Layer 6 of a small transformer language model trained on English Wikipedia (9 layers, counted from 0, width 128).
A neuron's activation on a vector x is SiLU(gate . x) times (in . x), where the dot is the dot product.

Input weights of the MLP neurons that the questions are about. A number n stands for (n - 500) times 0.0011.
n11 gate: 504 521 462 709 515 425 553 504 550 376 518 446 540 507 612 587 683 352 422 697 464 617 333 597 591 344 542 576 550 215 435 496 364 71 368 467 582 377 620 606 300 627 562 413 370 415 372 548 511 550 443 496 735 613 661 364 514 360 743 539 442 590 598 385 415 636 468 747 347 450 450 566 511 379 493 482 475 437 248 425 460 613 439 579 417 559 490 369 418 539 478 353 576 504 514 273 547 734 341 503 511 682 361 438 475 478 443 402 707 554 585 647 575 440 360 471 724 510 659 429 589 627 273 507 345 410 468 525
n58 gate: 508 644 500 626 426 627 328 229 546 462 256 345 508 458 391 641 407 606 642 523 446 577 546 527 202 504 454 329 454 360 512 319 408 403 550 531 439 430 664 595 504 406 323 441 523 546 359 433 409 558 442 272 716 390 617 540 531 696 460 323 473 635 531 550 576 253 314 500 469 454 565 534 391 653 535 496 504 557 492 403 578 329 477 871 535 381 441 500 404 375 442 423 314 539 338 722 508 374 604 576 431 312 543 410 299 387 751 699 621 573 642 462 658 538 654 508 860 548 526 725 477 484 717 190 426 442 699 586
n107 gate: 615 594 458 542 482 771 638 457 432 489 453 808 507 521 475 500 521 496 496 543 287 553 687 407 507 641 546 335 302 439 489 388 639 417 468 597 521 536 528 841 493 677 547 514 525 521 602 425 426 344 557 571 507 539 476 446 672 524 741 657 350 461 504 518 370 448 482 518 266 250 575 559 291 610 611 482 313 559 478 561 263 314 572 657 536 466 500 486 572 206 543 425 590 619 445 518 511 585 445 500 377 413 250 680 570 403 549 424 352 397 177 332 457 566 311 664 635 635 524 380 514 540 385 585 482 446 415 374
n128 gate: 493 507 482 471 418 493 536 622 268 280 589 522 316 751 352 220 548 616 398 625 383 525 475 387 627 378 525 374 369 685 493 428 416 412 449 541 373 655 576 627 517 433 545 526 537 271 507 447 612 361 438 346 591 464 446 240 293 479 417 489 430 493 470 677 420 429 684 414 496 210 430 514 256 329 474 316 511 513 607 500 267 344 684 574 574 542 426 151 444 478 643 465 415 393 353 565 489 369 415 411 518 254 459 596 590 596 609 747 533 515 533 428 647 529 342 588 431 610 496 671 332 493 400 424 434 687 405 656
n154 gate: 535 387 364 624 285 357 510 461 566 452 318 619 437 628 609 479 329 569 507 528 8 441 472 458 496 518 383 475 375 346 574 558 538 285 692 630 292 616 304 552 570 454 464 383 633 711 459 537 473 413 517 552 460 417 582 358 433 650 543 545 465 566 475 577 514 382 412 306 479 632 361 696 539 618 637 633 482 576 458 493 626 521 314 367 507 490 567 586 731 548 667 487 532 634 333 507 493 434 601 412 569 532 387 486 524 511 386 548 719 271 417 428 465 531 308 675 420 611 510 538 608 409 381 438 451 263 438 394
n282 gate: 621 507 744 647 532 585 560 496 539 441 614 504 539 665 400 525 673 556 556 302 367 454 329 468 489 378 584 568 409 411 368 507 444 486 616 557 640 454 612 608 458 404 381 790 500 601 549 391 538 236 380 740 624 556 714 440 447 372 482 345 535 542 678 426 392 336 390 661 556 454 560 360 386 493 553 557 692 627 610 780 450 305 617 429 475 707 483 584 544 368 366 644 322 500 429 570 568 521 531 321 640 414 356 614 476 575 646 558 554 377 532 718 454 472 542 450 514 708 575 514 391 489 496 752 440 754 437 643
n298 gate: 422 410 657 678 548 515 642 581 459 453 500 544 489 310 570 433 573 359 686 471 434 485 289 581 437 452 598 374 606 226 284 338 529 581 397 400 675 722 587 572 413 559 657 478 714 456 536 511 330 390 507 555 570 620 504 350 603 267 549 449 791 493 407 297 409 333 518 511 485 720 460 383 559 533 670 563 456 658 589 522 489 413 552 611 585 479 493 533 606 568 640 497 603 404 307 718 522 616 603 421 413 459 687 496 879 726 576 471 612 599 391 475 460 338 595 301 540 425 610 449 262 596 337 434 367 577 668 322
n363 gate: 638 442 668 510 393 521 323 387 581 369 352 570 690 465 404 329 482 372 514 528 476 535 597 696 332 298 611 422 660 458 713 414 531 524 426 730 573 454 465 296 522 482 418 443 387 563 351 507 403 318 665 591 600 320 476 384 648 815 475 370 338 584 489 394 365 490 521 528 333 511 353 490 542 392 461 422 401 472 345 542 532 535 556 525 610 631 443 517 561 576 518 503 539 252 325 660 525 556 537 553 389 379 393 443 324 309 393 562 646 626 587 589 777 583 437 191 420 388 578 465 510 695 369 597 599 605 430 401
n366 gate: 544 595 402 731 354 414 546 627 489 401 203 395 410 679 605 504 507 408 614 460 439 329 489 654 712 642 493 543 507 304 547 482 439 382 468 478 425 435 507 482 566 551 423 504 384 315 589 514 270 618 428 540 579 585 532 687 402 560 644 403 312 605 544 439 472 392 645 277 429 345 410 510 438 489 753 359 627 569 543 605 384 283 518 699 478 379 569 564 721 341 709 633 533 580 676 368 496 650 646 554 411 588 489 558 617 500 344 602 562 694 443 750 388 426 457 403 718 577 614 682 392 602 438 271 366 583 432 602
n374 gate: 319 575 362 856 450 734 261 284 488 609 365 412 465 378 593 481 515 376 462 672 508 485 360 500 632 461 511 643 561 365 496 241 362 578 404 272 382 612 447 511 416 783 441 512 523 182 523 636 598 538 458 688 515 553 485 511 658 507 669 489 404 331 384 473 549 333 319 426 302 626 305 359 542 291 419 488 423 544 423 561 438 685 535 523 369 621 405 678 673 541 527 307 292 527 551 496 577 428 533 403 527 574 438 558 553 326 424 616 352 576 298 534 404 492 519 581 390 711 666 303 634 739 446 439 200 381 397 492
n477 gate: 444 469 486 531 284 546 542 335 405 500 377 402 560 636 475 689 398 311 378 434 559 754 507 364 738 659 683 486 601 482 372 445 552 385 437 511 472 539 376 524 414 411 525 486 408 368 438 560 348 601 479 626 633 618 596 420 778 473 597 517 374 504 380 461 379 564 321 422 531 420 556 456 486 643 454 514 401 742 528 339 437 421 859 683 500 480 487 503 591 390 665 437 243 602 359 510 359 830 595 333 438 333 439 458 452 408 535 541 518 444 396 493 392 565 594 384 444 503 544 587 469 684 644 406 574 616 757 465
n484 gate: 656 468 335 620 765 548 566 563 526 261 374 596 544 482 474 317 493 475 577 504 313 314 423 544 451 504 478 515 537 367 418 413 603 489 581 470 427 519 387 373 530 418 699 403 474 372 646 348 725 427 430 566 433 373 655 643 530 676 394 522 378 622 563 459 551 407 604 489 463 541 518 696 162 566 615 256 459 581 437 286 333 591 430 385 493 404 493 569 486 500 507 714 626 474 341 686 578 416 539 652 729 564 346 310 587 463 449 651 328 592 537 536 563 666 471 644 591 368 656 843 518 381 800 507 688 437 485 303
n534 gate: 547 546 685 420 688 562 523 675 589 588 512 656 442 650 418 508 504 614 450 609 296 523 354 442 469 602 665 516 604 414 347 557 508 575 651 508 477 379 423 557 436 465 520 551 75 285 404 303 553 527 624 547 607 561 806 445 465 409 397 550 274 710 665 356 596 485 255 559 296 310 334 417 293 307 368 543 523 819 551 690 691 504 558 554 570 571 441 269 671 595 609 316 504 238 467 550 473 596 448 424 699 468 634 390 599 574 473 538 441 454 354 572 364 584 496 675 592 571 731 473 542 312 574 473 628 287 373 410
n11 in: 470 521 623 601 758 599 491 542 557 414 633 578 295 584 636 460 425 485 506 557 512 613 643 383 607 291 583 573 399 246 382 482 491 483 539 512 539 376 417 604 508 564 687 330 473 488 393 477 382 449 389 587 557 476 611 449 624 444 358 425 500 476 597 482 622 654 503 533 470 458 560 590 446 551 518 292 527 461 581 620 524 491 503 512 406 584 480 277 566 450 305 500 545 639 425 435 443 592 373 646 506 509 512 548 503 585 539 474 567 575 572 585 488 356 446 614 670 668 277 381 488 267 325 542 389 566 470 418
n58 in: 401 633 665 440 411 378 443 353 554 493 623 660 483 460 497 552 531 640 591 466 365 547 550 723 452 424 533 524 375 333 455 477 561 457 449 473 325 572 671 584 432 572 604 325 404 547 409 399 390 503 323 307 358 430 672 587 326 623 490 534 412 463 335 568 363 306 694 362 500 354 473 313 401 605 612 694 562 500 353 378 541 594 609 633 220 402 416 571 627 507 398 564 544 524 435 698 418 725 477 490 634 296 621 497 387 678 477 470 552 530 510 225 439 616 480 412 547 664 523 493 405 572 681 389 463 473 615 342
n107 in: 411 439 707 503 540 542 513 625 513 561 641 467 388 516 533 467 503 494 597 389 464 584 494 634 371 550 600 609 445 632 593 513 500 311 732 602 396 470 674 616 348 652 567 427 444 616 681 497 433 630 490 585 394 268 510 404 237 388 487 415 484 353 480 490 613 725 520 563 526 520 376 456 289 539 664 474 411 471 516 565 668 300 507 562 329 519 434 532 459 574 539 590 385 566 341 516 237 439 554 543 381 344 394 493 474 606 284 576 596 591 649 465 484 535 373 533 474 405 654 552 679 464 339 626 441 585 286 659
n128 in: 643 444 658 413 688 480 631 531 368 537 575 446 469 497 316 376 618 480 473 520 393 332 346 645 545 623 583 296 356 643 490 321 530 702 497 585 665 218 560 580 528 326 238 634 350 507 664 500 630 365 382 645 481 620 596 487 476 517 531 608 547 375 240 388 493 474 493 497 644 662 338 461 565 490 361 554 643 509 616 490 412 507 514 541 677 666 461 624 545 487 598 442 466 364 358 353 602 584 497 478 553 414 455 770 573 428 353 484 521 520 624 368 453 570 392 463 654 513 539 774 389 510 500 631 415 581 379 524
n154 in: 444 366 449 471 572 591 251 487 458 696 376 457 500 345 260 560 523 516 746 803 503 497 535 721 503 500 400 507 280 664 315 602 367 349 477 421 419 543 616 458 426 306 497 724 516 455 529 362 728 555 598 500 664 445 525 466 326 576 660 549 582 614 618 585 448 465 480 553 561 575 441 547 608 568 539 664 467 409 588 451 444 596 379 441 477 691 572 561 325 545 640 506 526 510 537 607 493 519 692 482 275 421 507 401 468 411 365 503 487 497 561 529 565 423 389 347 484 465 406 503 724 589 552 603 637 539 549 576
n282 in: 569 497 510 592 427 366 541 483 596 591 265 417 517 677 451 566 589 497 708 380 578 503 337 596 469 493 503 424 486 566 427 611 336 454 599 445 786 310 544 615 393 538 535 490 569 548 503 543 608 285 404 369 458 486 594 412 431 507 342 582 211 531 594 528 500 487 579 535 333 514 548 453 548 422 531 365 431 524 521 311 617 476 521 393 344 408 464 459 586 641 668 598 390 528 704 531 614 449 530 619 765 510 559 767 490 299 351 600 678 394 350 298 401 618 370 448 347 669 417 340 623 372 452 657 262 648 613 580
n298 in: 504 563 580 680 688 446 493 716 611 528 504 629 295 546 558 478 450 426 482 518 472 496 380 457 351 696 472 547 450 453 348 458 543 321 396 702 390 630 419 655 598 543 562 551 298 496 302 404 496 578 543 464 626 525 612 585 586 378 617 611 475 575 410 295 238 472 446 522 376 450 429 531 764 464 554 446 634 491 529 525 532 585 471 446 403 627 161 582 658 402 575 565 493 392 592 575 295 418 483 725 656 362 358 381 725 504 299 573 427 578 393 647 264 689 393 486 710 472 593 465 400 504 277 749 371 521 500 667
n363 in: 513 466 484 424 535 373 535 487 356 284 673 625 583 427 400 273 468 500 516 417 111 487 462 652 416 419 629 558 535 369 323 537 456 518 436 497 497 442 509 425 546 387 666 458 554 620 320 417 428 329 455 379 412 730 522 334 593 615 304 573 436 497 494 382 494 543 366 584 503 411 382 568 423 538 468 484 407 472 414 459 481 632 503 315 529 420 470 535 448 428 532 500 378 706 488 481 458 443 706 670 566 276 542 526 472 461 421 481 526 408 491 453 325 297 608 379 446 377 632 614 500 612 574 484 621 497 601 265
n366 in: 582 417 497 442 543 389 700 579 304 599 438 598 408 490 378 669 699 381 451 471 393 500 574 477 579 596 120 457 358 523 596 583 445 541 399 510 545 615 551 404 488 467 291 530 474 529 368 462 567 390 555 487 599 339 436 537 369 726 654 510 428 533 540 497 555 434 412 576 490 435 695 623 599 494 500 392 612 500 569 490 657 429 484 539 543 650 516 529 559 94 441 791 507 615 410 422 533 655 494 433 497 692 401 487 500 454 500 522 460 614 529 516 467 666 344 585 532 446 356 552 474 559 612 264 333 477 565 530
n374 in: 531 544 503 595 483 438 527 259 503 557 507 593 232 687 541 448 579 423 452 476 551 548 564 742 556 500 666 359 585 548 306 232 268 507 596 548 561 290 223 308 450 625 587 562 569 466 429 530 695 442 476 500 588 456 497 571 469 587 346 367 332 507 618 346 327 493 311 403 697 401 353 424 597 548 603 321 383 551 497 685 421 338 459 473 348 595 408 453 556 510 510 415 459 745 461 439 472 408 596 542 646 507 413 459 285 593 470 480 365 411 476 426 538 567 579 449 313 685 342 317 664 593 569 503 497 438 374 427
n477 in: 477 548 529 503 367 549 366 325 526 468 629 374 407 471 493 326 444 526 461 543 513 402 565 352 784 630 354 404 399 159 537 568 451 532 622 397 585 493 598 302 548 357 765 433 616 559 601 389 412 736 309 599 522 646 696 447 513 555 368 392 563 408 470 421 305 484 556 457 444 582 740 347 517 634 338 450 603 506 513 526 672 477 569 510 307 487 456 559 626 542 467 415 546 507 550 513 444 484 332 590 441 477 577 626 419 613 451 468 570 470 408 616 730 323 582 477 343 570 313 409 648 517 636 448 480 457 461 433
n484 in: 483 296 346 430 344 403 680 429 608 441 409 608 439 427 601 534 453 266 790 359 520 580 483 413 616 517 401 355 706 358 541 441 664 565 463 530 370 574 576 698 555 547 210 595 456 437 513 510 464 530 507 339 497 440 457 513 460 444 435 460 157 470 432 608 672 653 460 198 523 430 540 464 588 537 601 423 696 482 476 591 581 526 540 540 449 384 413 640 584 553 594 360 406 419 442 507 713 500 445 503 457 418 575 629 404 446 675 461 361 413 313 470 343 401 584 513 513 367 423 530 667 449 588 560 446 711 310 476
n534 in: 549 514 564 640 615 524 524 452 521 578 393 344 327 408 639 412 500 436 503 397 760 298 418 411 563 204 456 517 384 427 657 534 665 417 256 692 524 417 446 650 497 591 626 336 465 541 507 391 612 541 545 603 654 398 402 536 507 268 387 517 576 521 343 483 606 701 424 664 356 721 562 580 500 425 323 441 465 527 538 524 396 405 233 434 597 331 348 544 526 385 510 644 341 410 332 473 587 408 467 594 391 528 567 531 408 684 643 466 413 449 531 601 562 355 679 348 599 640 390 404 318 517 469 483 683 310 627 465

Each question shows a token from some text and the vector x that enters the MLP there. A number n stands for (n - 500) times 0.007.

"ivers": 445 541 301 593 485 716 395 489 410 502 664 509 473 570 364 406 423 483 498 381 452 455 326 450 629 597 557 608 314 469 524 465 249 541 530 381 333 537 288 486 483 390 584 459 429 392 398 455 542 543 424 345 491 459 559 513 416 566 628 586 705 643 468 478 472 819 632 371 601 607 391 545 446 433 337 558 666 279 549 457 529 645 491 527 594 503 496 546 657 453 460 608 571 589 457 253 341 389 681 597 458 359 515 553 576 328 424 499 523 391 565 262 313 474 428 566 465 649 357 599 539 526 542 438 379 738 398 472
The neuron with the highest activation: n128

"1": 497 393 496 551 560 525 685 404 467 521 547 382 271 671 532 426 511 386 486 377 457 304 505 597 502 365 615 544 552 529 510 516 519 554 484 579 376 666 263 470 619 658 502 617 657 634 409 537 401 571 756 427 511 448 604 672 506 520 154 646 623 441 582 418 574 489 545 468 499 456 557 509 570 535 542 431 780 698 364 389 383 734 287 372 705 474 431 597 394 663 389 335 431 503 393 480 530 494 589 572 523 474 352 486 513 353 396 387 315 543 504 322 443 456 589 576 358 383 616 593 594 358 665 554 468 461 515 461
Which neuron fires most, and how strongly? n484, at about 4

" India": 487 471 350 633 578 661 470 532 419 459 516 324 675 312 611 559 542 411 419 485 414 536 710 578 450 512 522 646 603 558 582 534 530 568 519 550 497 539 379 514 703 546 648 528 592 546 332 303 533 396 616 586 405 622 471 436 363 357 353 537 623 680 568 479 527 481 468 682 527 472 525 451 529 498 578 582 295 226 332 515 709 645 431 504 481 456 446 458 424 361 565 496 394 427 461 395 584 447 608 584 706 597 436 449 550 502 430 500 370 430 347 641 584 423 552 210 366 618 475 757 428 641 441 498 279 347 463 553
The neuron with the highest activation: n363

".": 702 494 390 491 459 528 374 517 463 428 564 536 567 462 536 433 510 406 366 276 550 532 524 460 374 590 334 574 395 516 491 397 520 548 433 488 530 496 561 588 703 346 434 602 481 524 452 425 574 713 508 413 579 577 520 442 404 397 552 455 443 351 573 625 468 558 475 417 534 487 489 461 541 571 560 541 529 151 354 645 473 631 545 433 524 607 558 649 292 448 454 593 426 496 575 482 570 580 571 611 543 588 410 444 478 413 500 208 531 628 490 606 507 260 476 502 618 497 599 378 380 547 394 543 396 574 431 545
The neuron with the highest activation: n58

" first": 458 551 412 601 606 425 317 570 462 595 570 564 455 517 552 705 617 521 490 559 523 562 595 450 480 415 398 612 529 628 640 508 317 598 454 815 583 557 510 702 507 577 711 444 382 714 199 690 553 602 599 548 222 361 396 655 408 519 511 486 463 336 499 573 466 423 383 344 625 452 480 498 196 587 546 354 483 309 395 525 471 653 387 635 503 562 468 487 419 434 446 564 470 483 560 456 429 453 506 542 600 507 610 584 548 369 369 337 534 590 562 356 497 690 441 417 287 514 558 329 451 309 574 479 717 671 329 340
Which two neurons fire most, strongest first? n477, n128

" half": 579 591 479 592 576 407 502 586 455 662 456 626 321 289 334 489 490 441 531 579 510 480 677 378 341 552 721 516 430 458 413 500 395 431 445 840 418 583 661 583 488 585 603 404 462 669 362 499 493 480 557 688 271 252 531 574 466 457 575 386 526 313 458 658 448 458 376 612 431 470 556 267 405 483 446 374 641 367 466 563 542 753 712 537 429 467 247 412 431 641 734 497 574 275 552 594 702 508 600 580 460 580 705 500 603 457 392 276 750 502 479 553 555 513 593 440 390 518 598 389 476 552 545 525 524 496 516 367
Which neuron fires most, and how strongly? n298, at about 2.2

"es": 677 442 437 667 615 619 567 508 438 462 486 478 633 633 731 491 501 474 641 372 522 472 567 533 571 669 586 436 279 574 564 687 545 379 417 446 440 455 627 491 588 729 481 395 564 437 448 445 477 666 433 428 362 450 429 472 372 554 578 468 706 518 389 603 502 589 651 532 721 417 543 296 414 489 606 475 479 206 521 507 599 407 464 550 510 358 404 443 365 480 662 359 523 391 717 570 494 363 546 619 444 734 488 427 513 475 508 379 548 391 385 515 582 406 409 510 397 570 473 490 437 652 416 517 391 477 363 612
The neuron with the highest activation: n107

" described": 687 342 513 779 429 526 394 639 735 375 607 533 705 465 566 500 537 409 540 481 370 508 651 530 536 655 491 739 231 569 489 560 635 456 542 374 439 526 566 498 605 555 455 455 399 530 379 320 554 531 665 481 333 631 529 506 362 482 406 296 685 499 663 469 438 595 494 541 543 555 520 322 404 544 506 626 803 382 577 442 619 524 590 629 711 401 487 435 606 733 544 452 429 457 660 359 380 574 679 544 465 679 707 507 577 492 699 198 517 606 426 536 455 391 804 258 536 520 512 404 425 359 602 488 549 584 279 398
The neuron with the highest activation: n374

" an": 539 619 539 554 506 437 501 519 746 503 545 396 479 431 430 325 443 599 691 587 560 535 416 433 436 399 397 551 776 523 641 478 403 481 401 646 472 549 505 434 415 711 631 613 450 526 549 698 486 475 521 724 269 471 576 559 413 477 622 515 544 465 396 615 433 546 546 572 563 519 323 429 599 453 540 545 537 174 611 297 559 638 573 684 542 455 523 531 346 533 221 563 540 413 381 583 589 338 412 624 707 488 458 510 515 483 503 314 493 464 491 525 600 551 437 469 632 599 469 554 591 351 422 625 460 500 453 544
The neuron with the highest activation: n366

" central": 270 542 485 588 657 577 547 375 378 711 539 541 481 674 609 563 543 511 495 567 658 572 497 498 550 439 615 606 759 610 454 454 584 456 491 773 489 433 369 538 510 242 627 616 400 499 440 428 413 367 519 375 252 649 483 497 380 452 603 390 599 588 547 445 557 481 454 670 625 403 459 661 425 355 502 554 536 216 352 503 504 546 605 516 402 454 474 425 323 646 477 581 419 559 439 410 576 562 525 555 626 650 601 430 409 398 515 310 464 542 495 395 585 441 555 222 221 466 565 516 557 508 551 573 382 573 210 530
The neuron with the highest activation: n366

" region": 455 387 509 698 323 607 465 388 379 579 483 364 583 385 508 624 534 609 345 579 339 496 658 587 515 471 507 571 625 432 588 552 414 515 350 613 578 638 400 561 647 568 736 403 403 501 438 443 577 484 722 597 466 445 377 410 467 573 495 445 498 674 470 429 542 636 567 545 418 597 320 396 439 535 593 655 278 217 431 575 662 649 443 580 336 454 423 432 345 411 579 369 443 527 568 517 410 547 601 519 541 761 441 473 572 291 463 547 393 421 347 530 659 548 525 484 309 572 575 491 604 472 461 419 447 389 394 367
The neuron with the highest activation: n374

" also": 437 306 520 567 570 402 499 432 588 590 612 606 552 449 612 650 502 358 477 528 415 512 560 523 230 459 460 364 424 526 674 487 572 583 376 548 553 678 620 541 626 562 433 461 578 419 322 575 384 558 509 480 427 406 382 482 455 546 447 510 499 541 459 815 581 517 315 484 664 572 592 526 427 510 598 582 300 137 397 449 501 599 486 600 542 533 469 476 403 492 603 495 456 614 644 561 431 711 443 562 610 514 476 457 560 458 557 382 433 462 590 503 656 669 433 568 363 555 483 528 454 477 636 524 642 521 503 494
Which neuron fires most, and how strongly? n58, at about 0.6

"0": 511 291 681 633 818 491 475 394 555 569 596 514 471 566 514 335 521 438 466 598 424 341 309 613 421 582 558 850 534 697 547 513 418 493 615 707 680 663 486 613 580 378 473 412 705 590 333 501 485 534 499 583 346 542 619 614 510 546 265 580 447 539 501 621 616 537 484 491 530 472 523 540 559 382 411 645 559 618 454 322 486 725 278 476 457 467 482 633 391 561 555 442 473 613 471 554 551 689 420 558 631 343 330 675 611 475 173 566 375 448 350 374 456 298 588 470 425 460 561 668 750 581 581 303 475 433 344 399
The neuron with the highest activation: n154

" fem": 591 596 481 581 614 579 422 582 646 671 344 516 483 635 550 431 585 463 540 623 650 552 836 216 465 674 465 458 418 566 654 537 605 391 555 341 632 312 474 702 467 431 385 483 410 699 305 778 616 845 564 560 510 310 459 497 370 411 502 369 535 516 548 480 437 482 378 442 435 539 561 618 721 619 476 523 407 546 413 627 475 486 709 345 402 541 376 497 480 442 318 365 531 241 330 504 633 537 599 498 520 512 417 562 523 377 532 407 516 484 342 362 399 606 652 479 416 455 318 404 619 649 291 427 477 468 523 601
The neuron with the highest activation: n374

" as": 399 438 398 411 568 403 438 656 585 483 508 491 493 608 382 646 456 492 679 424 534 518 550 387 565 514 512 571 497 614 358 558 643 577 482 314 240 584 628 435 453 352 434 446 628 603 627 513 473 389 591 600 432 298 635 504 358 418 533 407 693 553 583 530 425 569 413 336 496 501 498 498 508 601 532 667 725 162 578 504 555 404 388 571 478 529 593 558 322 501 500 541 454 401 645 451 309 588 733 531 404 297 437 369 447 622 481 411 582 414 470 470 564 437 510 516 396 400 405 511 561 496 411 581 475 534 290 506
Which two neurons fire most, strongest first? n154, n534

",": 430 457 367 467 484 469 446 463 319 573 544 560 573 485 603 585 501 553 475 487 407 411 537 503 432 449 469 490 444 466 393 562 484 377 530 519 520 556 489 654 753 485 464 520 403 447 480 437 482 592 513 456 306 543 418 584 464 489 495 458 390 493 470 360 635 585 498 520 563 594 494 569 477 488 549 433 301 165 455 479 550 695 461 544 309 511 610 393 326 458 497 620 509 535 625 491 374 604 597 566 614 494 575 589 470 469 552 322 383 701 323 402 422 633 452 740 554 394 544 621 472 432 602 458 500 370 513 562
The neuron with the highest activation: n477

"us": 428 527 511 602 436 521 452 442 464 596 532 606 635 187 557 527 473 471 529 465 462 534 644 561 474 355 486 556 596 420 452 595 476 399 511 421 500 585 481 525 653 635 542 471 481 441 406 464 548 613 629 492 395 567 296 604 559 634 370 571 509 481 420 478 516 611 514 566 678 586 474 297 481 470 554 548 441 135 548 520 534 530 417 498 412 535 392 348 369 390 485 401 515 639 637 534 478 686 550 627 551 469 571 512 522 392 393 483 443 490 337 562 494 517 324 639 466 605 524 437 673 613 425 418 453 380 446 503
Which two neurons fire most, strongest first? n374, n128

" However": 657 542 326 516 532 244 414 507 577 487 664 458 614 531 627 547 488 386 440 520 451 523 410 509 475 695 339 921 416 657 637 415 297 461 403 681 439 656 735 597 485 390 439 410 632 549 308 561 447 592 481 540 351 419 535 553 364 641 636 416 476 486 559 635 548 512 334 287 391 504 490 503 555 736 579 367 615 342 365 607 673 633 475 417 550 517 516 637 425 429 485 442 408 766 710 595 348 492 622 568 415 536 463 497 529 421 425 310 365 598 561 601 605 469 534 245 500 440 577 425 276 672 666 485 557 515 316 395
Which neuron fires most, and how strongly? n366, at about 2.3

"p": 647 419 585 439 587 523 426 685 627 694 531 285 481 652 384 391 607 558 371 412 333 502 720 753 572 342 397 553 380 649 495 651 471 544 486 568 428 394 476 450 474 425 434 637 393 367 373 641 487 613 409 574 573 507 585 585 514 412 412 357 526 532 564 656 572 550 525 548 217 502 464 414 293 453 464 497 393 423 703 577 496 469 567 592 290 517 428 472 482 581 417 328 454 469 444 458 503 479 537 545 771 581 624 333 478 545 580 543 346 495 385 575 543 265 739 557 367 593 297 681 517 534 804 534 491 737 476 423
Which two neurons fire most, strongest first? n534, n298

" and": 591 464 283 414 440 514 407 465 397 500 631 567 663 490 544 487 388 445 507 449 463 528 479 613 399 535 262 561 480 401 472 415 439 522 404 446 451 608 509 623 517 399 405 556 544 508 516 469 517 556 429 421 353 498 562 432 473 499 370 488 455 498 464 645 491 428 392 474 573 525 494 612 413 605 652 537 495 74 483 589 447 722 523 524 488 519 592 625 319 474 469 592 475 497 520 497 595 658 561 595 484 450 517 380 549 382 576 310 522 484 423 598 513 582 405 501 525 391 542 455 548 503 476 500 380 555 390 510
The neuron with the highest activation: n484

" ten": 683 596 447 596 716 476 568 432 491 589 493 616 405 410 437 435 499 385 497 546 515 573 644 556 471 662 525 380 617 526 459 539 536 485 609 727 485 459 731 511 534 750 539 308 497 733 361 542 556 578 477 656 254 490 366 681 332 416 388 578 548 340 431 648 444 504 710 480 405 516 500 340 509 495 490 472 593 269 530 478 486 775 601 434 590 552 476 508 495 526 532 528 419 458 427 429 752 644 457 555 412 438 619 476 372 318 328 456 593 647 628 597 576 563 627 462 527 566 558 609 398 640 274 556 602 551 612 326
The neuron with the highest activation: n363

"ap": 354 540 403 317 481 494 362 427 335 610 413 339 470 516 500 523 524 569 469 388 413 497 537 679 474 325 580 502 339 522 541 447 693 421 661 582 484 506 623 605 465 822 564 701 530 492 509 553 440 594 376 448 429 232 457 420 509 465 687 395 445 517 521 492 515 551 597 503 289 536 693 524 504 477 581 566 449 266 470 700 279 495 535 523 476 423 410 536 487 600 422 389 460 490 601 339 421 638 532 576 545 644 574 293 434 629 482 461 617 466 375 275 533 349 597 283 587 525 327 446 581 479 257 507 452 698 606 457
Which three neurons fire most, strongest first? n107, n11, n128

" exp": 434 558 683 566 273 430 493 418 553 408 672 526 481 559 403 531 497 440 371 310 340 512 637 523 201 244 541 482 567 401 551 593 275 589 347 590 532 563 448 456 546 500 485 437 384 523 430 756 471 785 330 653 358 542 573 443 545 494 316 456 607 420 591 454 517 542 546 408 523 541 614 493 417 460 559 687 623 609 855 547 247 571 532 631 262 545 543 422 478 503 585 563 292 388 572 439 329 522 654 485 724 465 710 306 434 429 466 696 377 611 535 509 598 650 738 559 470 463 434 469 583 444 873 367 479 432 558 362
The neuron with the highest activation: n58

"g": 522 647 500 536 355 475 465 660 478 477 714 345 458 461 385 451 608 316 487 734 530 611 429 730 562 337 641 525 359 428 488 440 481 297 537 464 695 443 408 619 431 564 402 488 430 580 428 603 463 784 518 590 458 417 534 425 478 411 698 599 529 558 384 555 357 541 535 218 231 495 392 346 609 274 748 675 539 392 477 653 543 680 526 475 606 503 501 547 461 420 585 427 367 654 467 572 523 411 553 587 591 322 662 446 503 424 467 363 346 599 517 359 610 667 391 675 533 635 404 590 266 407 473 511 813 584 456 437
The neuron with the highest activation: n128

"land": 400 424 465 562 451 544 363 532 497 576 444 503 627 243 524 616 494 562 491 357 596 562 584 504 445 400 523 523 668 500 473 632 525 497 558 496 563 488 348 574 630 611 642 572 455 607 380 589 639 506 596 471 339 601 338 588 476 605 455 642 422 496 534 445 588 512 491 431 676 518 519 369 442 464 511 590 424 149 579 477 517 454 421 570 577 459 348 450 401 377 530 395 591 607 662 555 513 675 517 624 680 610 676 464 467 462 308 295 538 577 403 336 491 458 494 564 474 566 432 583 553 562 454 565 419 421 487 494
Which neuron fires most, and how strongly? n477, at about 0.3

"2": 387 289 503 378 642 546 497 442 381 625 653 576 260 628 492 382 512 470 498 408 483 455 341 542 406 403 590 719 597 620 495 361 534 592 528 577 497 584 387 474 608 673 523 366 573 727 335 462 593 444 318 362 419 568 451 703 435 427 251 523 655 537 627 459 587 515 550 596 650 553 555 372 640 585 466 535 497 429 428 520 367 562 365 498 495 505 676 692 130 676 550 515 541 277 285 450 531 724 515 523 657 354 493 506 482 498 358 451 428 614 561 564 630 541 709 558 353 537 574 793 526 686 453 433 472 484 627 470
The neuron with the highest activation: n477

" mount": 542 625 394 536 613 756 492 288 388 457 389 482 536 332 544 485 587 462 323 418 347 504 451 439 459 530 550 398 423 277 514 497 453 483 438 546 554 493 378 520 472 519 521 706 555 544 477 661 535 355 521 531 511 621 362 422 408 401 533 417 693 599 398 467 399 422 461 408 378 479 506 310 580 468 513 632 581 303 236 622 602 736 483 429 309 451 423 379 380 489 340 586 274 635 497 422 366 696 501 646 759 495 480 476 566 435 529 469 604 525 411 543 579 683 587 318 409 517 353 293 488 577 449 413 316 501 369 337
The neuron with the highest activation: n374

"ri": 694 525 522 475 447 721 705 315 267 452 730 517 567 482 525 429 616 325 501 547 442 504 562 585 486 401 523 466 536 402 502 427 452 302 462 294 267 645 525 724 576 745 644 754 479 593 727 871 514 551 442 641 597 477 405 437 505 439 376 654 428 288 450 404 469 678 379 387 380 450 483 367 465 328 551 401 524 376 410 710 621 483 500 495 517 577 423 501 416 464 625 425 396 586 497 592 547 471 471 638 662 395 583 459 464 263 446 487 342 379 492 439 425 488 575 295 385 643 482 564 572 477 319 673 491 521 445 446
Which neuron fires most, and how strongly? n374, at about 6.6